Layer 6 of a small transformer language model trained on English Wikipedia (16 layers, counted from 0, width 64).
A neuron's activation on a vector x is GELU(weights . x), where the dot is the dot product.
The model reads these tokens: " |  |" "\n" "| " "1" "992" " | E" "h" ", K" "as" "i" " B" "ata" " |  |" "\n" "| " "1" "993" " | M" "am" "as" " Boy" "s" ": M" "g" "a" " P" "ran" "ing" "-" "n" "ing" " | F"

The vector x that enters this layer's MLP at each token. A number n stands for n times 0.0082.
0 " |  |": 60 99 89 -40 132 -131 -82 12 -144 37 -165 0 17 68 117 -59 -44 142 4 -105 -281 26 -28 112 -82 23 215 -10 -184 -199 62 5 -181 -34 155 -114 -38 58 239 -26 -23 9 50 109 -128 -220 -128 31 174 -50 159 29 -163 -85 118 205 32 -19 229 14 -60 57 -91 -209
1 "\n": -41 12 -117 -119 -30 -17 -126 217 -95 10 -272 21 63 -25 183 -105 -43 29 67 -128 -220 17 52 40 -136 80 171 -44 -131 -151 76 -52 -142 -41 -76 -19 42 -86 202 19 10 -13 66 218 -109 -66 73 115 190 -44 182 1 -112 -241 179 164 129 168 182 -66 -137 -3 -109 -11
2 "| ": -90 -38 -63 -74 81 56 -106 -28 -99 25 -138 -7 48 -22 276 8 -84 98 80 -147 -52 100 37 -103 -98 83 205 159 -227 -68 43 -54 -64 -88 5 -100 39 -24 183 -190 -3 208 -6 198 -200 -137 -66 27 235 -121 46 5 -99 -207 135 147 54 132 212 104 -93 6 -30 -241
3 "1": 4 -39 82 4 43 76 -169 -29 -85 -112 58 -217 -56 -23 190 46 36 161 9 -98 -79 8 -35 38 -171 72 149 76 -205 -186 124 -157 -108 -13 -167 -24 171 135 122 -187 -6 2 -133 141 -74 -180 7 81 68 -1 18 -17 -210 -211 26 258 0 262 71 153 34 100 -159 -6
4 "992": 86 83 -156 -153 67 89 -162 -121 72 -167 -86 -115 26 -11 134 9 2 123 -62 -128 -29 -65 31 -41 -121 82 -3 -16 -243 -53 144 -196 3 -91 -97 -98 1 -173 209 65 -1 -43 62 229 -53 -412 -69 160 46 12 191 89 23 -29 61 305 143 171 132 64 69 -20 -204 -26
5 " | E": -67 111 -32 74 -71 -20 -77 1 100 -130 -214 -81 -3 25 158 -88 -79 88 -129 53 -153 -27 31 138 -53 206 181 75 -81 -239 85 -84 -72 42 62 -222 -75 -16 68 -17 96 145 26 254 -320 -214 -47 160 27 -72 21 -35 -36 -136 25 90 111 -21 68 206 -22 70 -20 -89
6 "h": -165 100 -187 -11 43 -44 -259 -25 -61 -227 32 -111 -18 -192 65 42 -81 145 116 -66 -65 56 145 -75 59 163 140 -12 -237 -135 112 -85 -21 -38 107 109 56 -39 145 -165 64 -75 -53 221 -165 -144 158 109 242 -84 -100 -50 64 -1 13 21 -106 196 195 199 -29 -102 -34 -148
7 ", K": -178 68 -223 106 11 20 -76 44 10 -96 -109 45 -29 -206 208 -96 -54 4 154 -133 -45 -110 127 -16 -74 47 74 -8 -45 -241 98 -109 -23 18 -19 -135 114 80 96 13 120 68 12 234 -148 -430 -21 106 150 -76 -69 -207 7 -99 129 63 111 127 155 107 51 44 -133 78
8 "as": -180 200 -208 21 -78 -21 -278 -192 -2 -73 12 30 -61 -84 117 6 -13 48 73 -75 -139 9 245 -103 -172 84 76 -42 -61 -51 241 -27 -118 176 184 62 -24 -109 54 -118 53 70 -51 175 -79 -330 -62 -10 26 60 24 15 114 -120 96 197 -166 -12 76 192 -3 0 2 -167
9 "i": -194 270 -153 -10 55 -69 -88 -136 -21 -38 -96 9 75 -66 191 153 24 -19 22 -86 -40 -188 157 36 -303 -14 212 19 -77 -99 45 -148 -76 10 -52 148 7 -70 173 -84 -169 -44 43 279 -85 -223 92 52 172 67 -65 -118 15 -88 81 71 15 120 28 65 80 -14 -102 -175
10 " B": -84 163 -98 41 64 19 -90 54 2 -61 -32 -79 -127 -270 147 -166 -19 27 -15 -5 134 36 126 112 -247 157 13 -124 -151 -289 203 -105 -21 -63 86 83 1 8 29 -38 -88 72 49 152 -246 -317 61 98 61 -28 -144 -29 38 -153 81 42 160 105 209 164 27 24 -41 -12
11 "ata": -83 299 32 -72 -12 -41 -6 -132 63 -243 -30 148 -58 -139 57 51 -101 -28 -49 -223 -121 -95 101 -28 -250 57 239 -15 -59 -138 105 -130 -59 10 140 -3 30 -76 39 -123 -34 -57 138 208 -87 -367 59 50 103 -3 124 -107 43 -4 174 50 -48 170 72 135 127 15 -94 -157
12 " |  |": -93 70 120 -1 112 -72 -13 -98 -13 40 -206 -28 47 -37 147 -98 -54 160 -46 15 -188 -3 35 25 30 -10 229 -35 -216 -128 172 -52 -205 -57 145 -102 -55 53 218 -34 -15 -18 16 220 -97 -338 -121 70 129 -52 163 -47 -101 -81 101 122 177 -18 231 33 24 60 -153 -208
13 "\n": -148 17 -173 -112 -45 42 -120 125 -12 16 -273 15 76 -81 144 -115 28 38 137 -137 -169 -44 66 63 -120 52 227 -8 -143 -103 27 -140 -114 -75 -59 -58 -22 -40 163 -2 17 -19 107 279 -42 -84 77 152 200 48 186 -43 -129 -222 142 97 146 85 134 86 -113 13 -100 -93
14 "| ": -73 -19 -87 -82 124 36 -94 -70 -135 30 -127 -2 44 -20 255 -36 -71 105 55 -140 -85 57 31 -81 -57 72 193 140 -188 -72 2 -52 -27 -68 28 -72 12 -5 103 -243 -4 233 3 213 -178 -188 -35 56 235 -99 15 34 -93 -248 119 125 142 126 252 133 -102 4 -25 -246
15 "1": -33 -63 116 31 -13 83 -191 -13 -104 -73 26 -215 -39 -3 124 41 38 165 54 -43 -63 -27 -85 33 -189 73 118 96 -274 -96 116 -189 -54 -20 -75 1 168 120 99 -195 -38 24 -103 153 -76 -258 16 117 75 65 9 -36 -212 -203 -20 294 47 247 87 199 -25 58 -159 -29
16 "993": 77 97 -126 -142 70 109 -149 -143 79 -180 -64 -85 12 14 154 0 12 87 -77 -151 17 -62 16 -11 -154 117 19 4 -233 -64 125 -192 9 -39 -146 -112 27 -147 242 87 -29 -49 71 220 -47 -473 -54 164 46 23 179 41 -52 -56 25 247 160 185 117 37 61 -12 -198 -24
17 " | M": -182 75 -76 -5 16 63 -179 -22 47 -45 -79 27 -7 69 189 -192 -146 81 26 -76 -92 -17 -76 108 27 113 102 118 -142 -283 145 -134 -91 59 103 -65 -11 -28 172 -71 1 189 -8 144 -282 -355 -14 145 168 -118 7 -33 -23 -67 6 129 51 -17 161 150 80 40 -125 20
18 "am": -118 102 -103 -116 -71 39 -210 -126 -140 -163 51 -63 -8 -189 42 -24 -142 65 99 -68 -62 158 28 15 -87 95 226 -37 -177 -142 164 -248 65 -30 19 97 142 11 -16 -115 -62 -46 62 103 -279 -309 71 -4 215 78 33 115 148 40 -54 225 49 22 187 116 -7 63 51 -110
19 "as": -219 175 -94 -47 -63 -35 -338 -222 -86 -52 -9 115 -50 -146 84 85 -39 -34 -74 -54 -108 69 184 -9 -225 49 4 -52 -192 -14 115 -174 -106 67 158 65 33 -33 221 -124 -13 -59 -49 284 71 -296 -63 -47 92 62 -24 89 167 -113 59 252 -8 110 72 150 116 51 52 -162
20 " Boy": -96 85 -86 57 23 -49 62 -49 55 -141 -36 -43 62 -211 37 21 81 96 105 11 -25 6 137 72 -260 312 4 -148 -161 -82 200 -165 41 -94 24 -101 -101 -104 -8 85 42 -79 83 281 -252 -363 -6 9 48 61 -178 37 -72 -234 148 42 202 72 23 41 25 112 -39 25
21 "s": -196 211 -20 7 -71 -44 -25 -85 80 4 -53 -8 -66 -325 -5 45 80 164 -124 -44 -57 -26 83 -61 -327 -4 28 -60 -20 -32 201 -47 -78 -35 381 -53 74 -47 176 -68 -180 -102 -20 207 -51 -215 -27 64 96 -20 -1 39 -53 -170 75 50 133 213 148 90 24 110 -45 -132
22 ": M": -206 111 -50 -21 -53 62 -178 18 43 27 -47 43 -81 19 193 -190 -229 99 77 -125 -97 -119 25 105 5 178 112 -27 -41 -237 154 -101 -88 48 97 -12 74 -52 118 -146 -27 100 -14 197 -83 -303 71 79 25 -162 59 -73 -20 -153 67 91 148 34 101 103 94 99 -173 58
23 "g": -75 76 -142 17 42 -26 -85 48 -89 -164 29 4 -175 47 52 -12 -10 50 37 -74 -230 -41 298 127 -134 22 114 14 -183 -182 235 -31 143 -3 -31 86 20 109 -12 17 -60 -106 58 203 -353 -355 -1 15 121 74 -75 -40 76 -27 -43 155 -61 48 136 204 -169 -30 6 -85
24 "a": -268 280 5 25 -8 -111 -132 -236 3 -107 -15 6 -122 -126 59 6 -40 13 47 -64 -93 -27 120 71 -265 18 171 26 -2 -85 152 -59 -43 -99 59 89 -1 -82 91 -60 -64 -68 7 247 -103 -241 54 20 140 147 -55 21 116 64 56 116 122 170 156 136 -8 1 -191 -295
25 " P": -20 147 -74 -76 44 -32 -109 -19 18 1 29 60 -119 -147 200 -230 -51 61 75 109 90 -39 93 70 -174 58 -15 -77 -138 -260 251 -124 -58 -68 151 63 15 14 110 -98 76 15 60 194 -162 -349 -46 -15 31 -46 -104 -139 36 -221 81 88 202 81 230 153 -17 78 -66 -73
26 "ran": -97 34 67 -67 -36 -68 -235 18 66 -216 60 -49 -97 -101 -28 25 13 -1 89 -100 -183 46 120 122 -195 36 165 -12 70 -53 302 -198 141 52 -45 -26 -107 6 142 -27 -64 -142 93 260 -241 -430 150 -93 183 8 -80 25 -7 -77 147 51 62 -69 93 151 47 26 -16 -152
27 "ing": -190 262 40 100 99 22 -122 -98 48 -80 -94 -40 -46 -166 73 -139 70 119 -21 -57 12 -12 92 3 -328 55 103 -95 -148 1 109 -137 123 -12 68 38 -18 -37 80 -119 -187 -203 151 242 -119 -149 17 -56 84 -73 24 -8 -129 -156 77 41 231 162 119 33 31 197 -25 -162
28 "-": -51 251 -93 -154 45 31 -192 -33 -109 144 -179 -141 -28 -144 167 -22 59 -7 -96 -31 6 -133 69 -123 -101 111 55 -5 -166 -177 35 75 -46 1 133 64 -32 -1 222 -219 -96 -26 15 182 -66 -251 58 121 24 -163 -33 -63 51 -150 170 135 218 81 53 80 89 117 68 -77
29 "n": -32 97 26 -58 -16 58 50 -5 44 -147 -35 -130 -155 42 122 69 -114 133 -107 -185 33 -139 158 56 -432 -2 219 -77 38 -138 116 31 -176 -3 33 64 22 -2 191 -9 -34 49 -120 338 -161 -78 107 -19 147 -118 -175 -53 -13 -86 -58 -16 -17 -12 92 280 34 199 41 -141
30 "ing": -169 307 -12 121 69 19 -138 -109 43 -82 -131 -96 -80 -96 73 -128 46 213 35 -64 -39 -86 30 50 -304 -4 104 -84 -90 18 52 -92 132 -18 27 55 -39 -52 108 -28 -136 -190 123 198 -125 -108 93 -86 139 -56 10 -2 -187 -80 34 92 187 89 113 74 -26 206 -24 -190
31 " | F": -96 107 -17 -55 24 -5 -72 20 17 -81 -215 68 -37 55 159 -273 -120 85 -109 31 -87 -70 115 109 -51 166 123 82 -239 -134 28 -146 19 -5 155 -137 -58 39 65 -14 -10 174 77 136 -282 -264 48 51 86 -30 -82 -15 37 -195 2 172 133 166 196 85 50 25 -121 -31

Each question shows the input weights of one neuron of the MLP. A number n stands for n times 0.0029.

n157: -59 66 80 -194 -96 318 126 -74 133 6 187 201 -60 240 59 284 -80 -208 -48 -68 -16 113 93 -21 -166 198 -76 134 71 -89 -82 172 -227 -251 -11 -89 194 -83 -202 135 -48 -52 10 -38 -15 139 -8 -7 78 193 220 147 171 94 3 -140 10 80 1 -153 103 279 25 7
On which token does it fire most, and how strongly? 11 "ata", at about 1.6

n100: 54 -145 12 89 -26 25 72 14 -39 40 -26 57 58 110 8 130 -97 -137 -117 -75 -114 136 71 72 -181 163 10 -135 35 -26 -159 -57 0 94 302 -115 -106 -110 4 -216 -122 61 -46 125 49 107 -181 -56 -169 85 84 136 60 -17 11 -277 -281 -82 -12 59 -20 -108 -138 6
On which three tokens does it fire most, strongest first? 8 "as", 19 "as", 11 "ata"

n286: -34 71 -229 -144 -118 60 47 -97 -106 7 -66 -30 -89 -69 -18 -65 -37 -88 -47 6 202 -37 -31 -64 -77 -89 -108 -64 183 -63 -85 13 -19 -6 -77 143 -32 63 -102 42 60 -125 162 -88 -69 -46 121 -33 -127 23 20 -58 21 16 -106 -86 -170 63 -18 -30 110 -131 29 -182
On which token does it fire most? 9 "i"

n200: 148 -122 25 227 168 -60 -30 -36 95 138 41 -65 -70 54 -5 47 -109 234 -13 3 -310 134 -171 21 -104 -11 77 -17 60 44 -122 21 170 228 6 -69 -42 39 -4 114 -33 87 -25 -3 17 46 18 22 183 125 -17 4 97 -44 103 -190 -88 -66 -71 70 14 4 -64 166
On which two tokens does it fire most, strongest first? 0 " |  |", 26 "ran"

n287: -110 -36 -105 128 -8 -87 -16 237 32 -137 -43 -9 100 -142 -184 135 -42 54 145 248 302 182 3 0 18 2 -184 19 -127 -91 60 86 -154 -87 -68 87 112 1 1 -150 -289 -23 133 78 173 51 -37 -30 106 130 25 -163 -47 -30 -228 67 -179 -108 113 -195 -63 -131 278 -22
On which token does it fire most, and how strongly? 6 "h", at about 2.3

n163: -88 -193 43 -183 -76 107 -126 77 94 34 46 -153 78 107 -163 52 111 -56 105 79 209 -91 25 186 -8 43 -140 -144 -21 32 17 -9 -20 -189 -65 41 -83 -14 -60 65 19 -33 -199 53 25 73 -3 113 123 215 21 -100 -19 123 117 197 -153 -75 56 31 0 90 -46 -111
On which token does it fire most, and how strongly? 15 "1", at about 1.8

n84: -132 -21 85 -136 -122 5 -82 131 45 -42 -44 16 131 98 217 -2 72 213 -79 -83 269 173 -1 217 55 -81 -109 91 71 200 9 -65 43 132 11 172 -29 144 -14 84 222 138 -108 -5 -84 97 -7 16 -93 -111 33 23 215 96 -48 63 125 119 85 66 -133 -84 82 82
On which token does it fire most? 31 " | F"

n8: -347 -21 -89 1 -102 -183 126 6 37 -18 -266 -10 -26 -250 -107 -104 -17 172 299 157 -8 -27 19 45 286 -59 -74 231 -170 88 61 32 152 159 95 142 -90 133 179 112 267 -12 122 -70 43 107 73 -32 -117 -135 78 96 177 38 14 -257 -28 -91 -2 -78 -28 -136 64 37
On which token does it fire most? 6 "h"

n373: 26 48 -167 131 -57 160 186 82 -23 117 -66 49 -32 -76 82 -123 81 -87 282 59 -162 108 33 -354 115 -108 231 73 -153 395 18 -70 -81 52 -41 -287 -84 76 -71 45 -36 -4 95 5 33 53 36 59 -107 -113 114 -149 133 125 16 -88 -117 45 -303 -27 3 147 201 -38
On which token does it fire most? 13 "\n"

n105: 150 -108 -42 28 34 63 -177 -83 55 -24 63 134 103 21 -237 -44 20 -78 -29 -106 -30 37 39 92 -153 -42 9 -103 28 -39 -95 -15 -207 232 -168 135 38 -179 -105 6 -63 -78 -50 -112 -22 -18 -229 44 -62 7 27 214 -85 -151 125 -258 69 -164 -6 34 -62 -154 33 -23
On which token does it fire most? 8 "as"

n290: -48 314 112 -17 -72 -9 255 69 15 -130 -73 54 172 117 -36 -73 46 -214 190 41 -165 155 -184 -147 35 92 59 -109 -117 152 124 132 176 -25 18 26 -22 -40 -72 108 102 306 33 -292 39 68 394 -76 -238 -123 -3 -263 167 126 5 338 152 -8 75 -17 36 -78 -35 64
On which token does it fire most, and how strongly? 31 " | F", at about 1

n76: 51 73 338 217 49 137 58 -8 -177 82 163 203 -168 55 -11 -46 85 -119 -68 -81 67 99 -123 84 -15 62 -163 8 155 140 56 36 -89 121 -119 -75 93 -12 65 64 76 15 116 61 -7 -13 173 21 -89 -101 75 83 -102 50 20 -3 133 -164 93 -168 -55 119 -110 -82
On which token does it fire most? 27 "ing"

n255: 62 131 15 53 -96 -42 -223 30 -60 113 -84 -17 114 109 -165 221 -2 -74 28 55 -55 78 -22 168 -146 -162 -32 -83 175 -50 -182 -9 -76 168 -125 0 1 93 0 57 -176 217 -157 77 -117 -18 124 -183 -65 156 95 60 -69 -179 -34 -190 -163 -10 115 14 217 -54 47 -106
On which three tokens does it fire most, strongest first? 9 "i", 29 "n", 26 "ran"

n129: 38 174 -54 -180 -157 145 -15 119 -201 211 298 69 -203 -24 147 -310 259 -281 -92 -83 90 -35 94 -205 266 64 -81 -48 -158 -69 -147 106 48 41 40 173 -130 -100 -7 -41 189 -142 -114 -15 128 36 45 260 -130 -16 -146 12 133 12 -23 -179 92 15 -69 31 -18 5 78 81
On which token does it fire most, and how strongly? 28 "-", at about 4.9

n26: -152 -52 -99 101 71 259 -70 -151 -4 -20 55 190 145 152 -127 -152 33 67 -56 55 -149 -14 48 -13 117 62 25 69 225 -55 -3 -98 16 160 -151 5 19 -118 211 174 70 9 81 -150 16 -42 -151 208 -24 -36 207 -14 91 265 -43 -16 -22 120 -44 98 -213 126 145 125
On which three tokens does it fire most, strongest first? 17 " | M", 16 "993", 4 "992"

n365: -239 -173 -139 43 -96 70 -117 163 -171 -245 111 140 152 -7 -25 -18 -110 103 148 -202 9 -122 80 40 21 -2 72 -1 -65 258 -139 116 -38 35 -171 40 -143 157 151 23 11 -1 209 -74 196 -28 193 242 -240 208 -18 -28 62 -27 13 1 -66 -322 -64 -117 20 -177 172 -41
On which token does it fire most? 13 "\n"

n125: 135 15 0 7 -37 -12 -175 51 -187 69 6 2 -8 -31 26 -153 54 -21 46 56 -34 -121 -65 79 234 -89 60 15 -49 -45 -103 -60 114 43 -189 -38 33 2 -50 -23 -68 -139 -63 -71 95 40 -24 -33 150 138 48 72 -36 2 -95 70 -72 36 17 -82 134 127 -26 128
On which token does it fire most? 3 "1"

n22: -245 204 100 208 -188 -84 98 226 -163 171 72 -40 32 18 -108 -7 135 -3 -251 27 194 -65 197 -228 128 95 83 34 19 254 152 49 144 9 100 -114 132 -179 71 100 160 -122 68 -95 129 -118 57 -105 -244 74 103 87 4 84 -48 -174 1 65 -20 -166 129 -39 -61 -181
On which token does it fire most? 21 "s"

n236: 55 69 -182 -110 71 -15 174 58 98 51 -104 65 -88 30 -211 20 -126 -451 31 61 -9 127 -281 400 26 -39 -208 43 120 104 56 -129 33 64 116 -141 -10 -239 -21 110 -104 53 -284 -64 -169 -82 -232 148 14 66 169 102 -28 293 -168 -24 116 -9 8 173 -124 286 16 48
On which token does it fire most, and how strongly? 17 " | M", at about 1.7

n215: -96 -25 148 -50 11 74 63 -8 -88 -21 -5 265 -18 -33 113 -72 82 -100 42 -60 97 -7 144 22 -10 -227 -128 -49 -187 29 106 188 120 79 -70 74 77 124 -202 -159 112 221 -100 -67 -96 94 103 43 -192 -56 193 -115 -83 -61 -22 26 31 -93 238 -211 114 54 -13 -9
On which two tokens does it fire most, strongest first? 25 " P", 14 "| "

n327: -206 -80 52 77 91 80 180 -2 77 -109 119 51 97 164 -5 81 75 213 -106 -95 -41 -26 -93 -99 -121 -30 -179 26 45 -108 -140 -62 113 87 127 -4 -120 128 -71 132 -51 -9 -62 35 193 69 -4 -35 6 14 79 24 182 -52 41 87 52 -89 -158 138 -82 -3 54 -72
On which two tokens does it fire most, strongest first? 29 "n", 21 "s"

n93: 62 83 -81 -211 147 44 94 -132 42 -80 97 -70 -80 45 -52 -174 90 -45 -78 74 -132 121 26 135 47 104 -222 2 -69 -46 -212 -119 38 24 -7 85 43 222 -179 -116 27 -124 94 206 77 42 16 117 -24 -22 66 146 200 0 38 -284 -295 -14 -353 73 50 91 62 -204
On which three tokens does it fire most, strongest first? 19 "as", 11 "ata", 23 "g"

n14: 70 -13 23 -54 54 184 67 218 -66 -92 58 37 34 43 217 143 158 40 -51 24 -77 -13 -181 46 -55 -39 -31 -9 -242 44 86 -245 -52 -51 126 -36 25 -126 -112 -55 -194 161 -59 -208 20 120 -7 249 -214 179 106 -103 49 -133 -158 -142 -119 -58 -46 -1 249 239 85 -27
On which token does it fire most? 15 "1"

n368: -28 86 150 -83 -2 -6 65 19 75 98 -131 -164 -47 77 2 -26 -12 -121 6 -268 -8 -181 67 -126 -29 -112 -65 21 62 -51 -172 25 -172 54 -61 14 6 23 66 2 -63 157 11 -83 110 -88 -124 -22 187 160 -132 -85 -30 -39 -64 221 -200 -141 -163 -251 29 -68 5 91
On which three tokens does it fire most, strongest first? 9 "i", 0 " |  |", 29 "n"

n74: 176 164 101 -13 12 -41 -192 -49 105 210 -119 74 -37 -100 91 -46 163 112 131 -62 121 -97 -44 44 88 -68 -3 -30 -12 -45 -172 -14 153 140 100 3 7 -102 -222 -90 65 109 -227 -175 24 131 -154 -32 36 -191 -54 -106 -64 -195 -28 80 69 -157 104 85 -182 -210 -42 104
On which token does it fire most? 14 "| "

n323: 3 1 13 -93 89 -109 -150 61 -5 -106 216 122 -105 38 32 -82 -62 -27 -198 131 78 -206 -10 107 107 -63 -85 132 4 26 -132 33 -143 -28 35 149 -132 -161 128 75 15 164 18 -143 54 226 3 179 -114 79 -99 -95 40 -160 -63 104 -148 182 -96 -187 237 105 -86 0
On which token does it fire most? 31 " | F"

n151: -198 7 -64 -114 64 31 88 67 135 -41 276 82 -187 328 35 125 10 102 -57 -40 -98 -51 127 41 45 12 181 108 28 28 63 217 -58 78 -12 -15 -151 -36 -126 -204 25 44 66 -82 9 70 245 126 -61 -92 -60 -144 -67 234 107 -64 -137 -34 -97 -240 15 43 267 -25
On which token does it fire most, and how strongly? 29 "n", at about 1.1

n167: -15 -72 86 7 -44 -295 91 89 35 115 46 190 3 128 45 -37 38 -108 -109 140 354 95 -96 73 -127 -191 -209 -42 48 1 -15 110 -183 -2 7 33 78 64 3 -28 159 -57 58 92 15 89 211 11 74 -78 55 130 20 -18 -224 166 192 44 116 7 190 84 -22 26
On which two tokens does it fire most, strongest first? 25 " P", 29 "n"

n69: -106 10 34 -113 -62 166 -52 1 -208 212 107 154 119 -81 -68 -32 41 -39 179 -221 86 -11 -56 34 -133 13 121 42 228 27 -133 140 -70 344 78 116 -225 -22 -67 -138 75 23 -204 -197 -65 69 4 26 -62 -34 -17 -177 79 -140 -167 -105 89 23 114 10 6 -56 123 -99
On which token does it fire most? 8 "as"

n89: 16 -46 78 86 33 -97 228 5 -233 -315 -87 74 -96 98 25 -52 -254 260 -54 172 -21 189 91 114 160 -175 -41 -298 184 -284 -1 117 124 201 -34 -116 69 77 -94 58 24 107 16 -74 110 75 175 -57 5 -43 -209 -45 34 -320 -2 5 24 -16 -179 -249 221 98 -41 108
On which token does it fire most? 31 " | F"

n133: -52 95 -48 -21 -89 276 220 -20 -34 -121 98 -198 -125 -143 -102 -127 -88 -1 2 267 -12 64 -137 242 121 -299 -33 -203 153 -172 -88 -51 183 -81 48 -140 -108 -30 36 -132 -315 -124 -20 15 140 58 -75 -23 -60 -42 176 -87 -27 -165 -42 -49 -123 -86 -98 103 73 131 -25 75
On which three tokens does it fire most, strongest first? 30 "ing", 27 "ing", 21 "s"

n381: -11 163 -148 -134 23 42 -237 68 72 61 118 231 368 129 -112 37 46 27 69 -60 192 -191 112 2 115 -80 -43 -40 155 150 60 41 -55 121 63 -50 -252 236 -30 141 144 165 -150 -83 143 -65 309 126 80 -68 44 171 -134 238 109 -14 14 -32 -249 65 -52 30 250 6
On which token does it fire most? 8 "as"

n350: -94 -47 -27 -72 13 -39 12 119 -6 114 19 40 -102 224 17 -127 29 -46 -20 96 58 -22 -30 47 143 -130 31 -167 37 -67 -19 52 69 -85 39 13 90 -76 -65 -41 -124 -48 -157 35 46 -133 38 -56 -73 247 59 13 -114 -157 -76 -65 -139 -9 66 130 118 221 42 83
On which token does it fire most? 22 ": M"

n314: 23 -11 -148 -23 106 117 21 -101 143 -76 -119 57 128 -92 53 34 207 78 14 96 -246 -221 -42 25 -209 74 9 -286 -51 9 51 -140 51 -197 -25 -43 10 17 -172 -1 -106 223 -154 -173 112 255 -9 -184 22 -75 41 -120 29 -50 -254 -50 -257 -247 -101 -213 -220 131 63 -35
On which token does it fire most? 30 "ing"

n81: -28 -76 39 -48 -17 -161 -2 169 111 69 89 -145 187 88 -5 -16 -29 80 34 -116 90 21 9 161 -196 -51 -144 58 -40 -41 -51 -174 9 142 -46 147 250 104 -220 205 181 68 -146 171 -139 103 13 -39 -149 -353 171 -1 -63 203 11 179 -135 -191 -7 -59 -135 -54 157 -15
On which token does it fire most? 29 "n"

n158: 205 219 -115 331 -12 163 34 118 21 34 36 267 167 106 -100 37 -113 -21 11 -296 -23 -80 10 -118 73 74 188 -161 56 77 -132 -135 351 24 162 218 82 30 -127 -68 -33 15 -168 -48 158 198 -112 40 110 -173 -53 -125 32 -161 61 -105 69 77 16 -72 -234 -194 -164 -21
On which token does it fire most? 14 "| "

n241: 46 -25 -25 164 -116 -89 -155 -18 -32 119 -47 235 147 52 -98 -10 19 25 133 12 -24 -14 143 68 235 -179 190 135 44 -60 -41 91 112 199 17 192 120 43 26 180 205 92 -163 -48 -16 75 -12 177 -85 102 -184 93 -70 -30 126 -97 198 77 -132 181 30 -36 -87 128
On which token does it fire most? 7 ", K"

n53: 71 51 132 31 -96 -60 -15 109 -31 171 -35 -19 54 28 197 13 -341 -77 -125 -83 70 6 104 109 360 -140 74 126 25 123 33 -75 -143 34 155 19 120 108 45 169 31 -92 -205 -64 -19 -37 -60 -93 8 8 51 -110 213 10 94 -204 230 9 -263 -38 -108 -84 161 83
On which two tokens does it fire most, strongest first? 22 ": M", 12 " |  |"

n375: -70 208 90 -123 -152 158 125 98 -46 256 -58 -275 -101 16 150 -38 44 52 -113 263 -84 32 92 5 193 -23 79 33 -92 36 83 -34 -195 -7 -151 79 33 266 114 -70 -71 217 -37 -85 -22 88 52 53 -161 -10 -5 -124 -48 301 35 68 -39 -64 -143 -155 238 106 243 175
On which two tokens does it fire most, strongest first? 28 "-", 3 "1"

n322: 160 -2 -64 -63 21 -82 -32 6 35 68 -196 0 -38 71 -7 188 -58 86 68 -13 -127 97 -122 81 -198 -169 63 90 41 -27 -91 90 41 -15 -201 62 148 -34 -63 -45 6 60 99 -116 -17 125 -192 30 -222 188 15 -226 -77 -28 121 -37 91 -262 -52 51 -35 91 -38 -2
On which token does it fire most, and how strongly? 0 " |  |", at about 0.61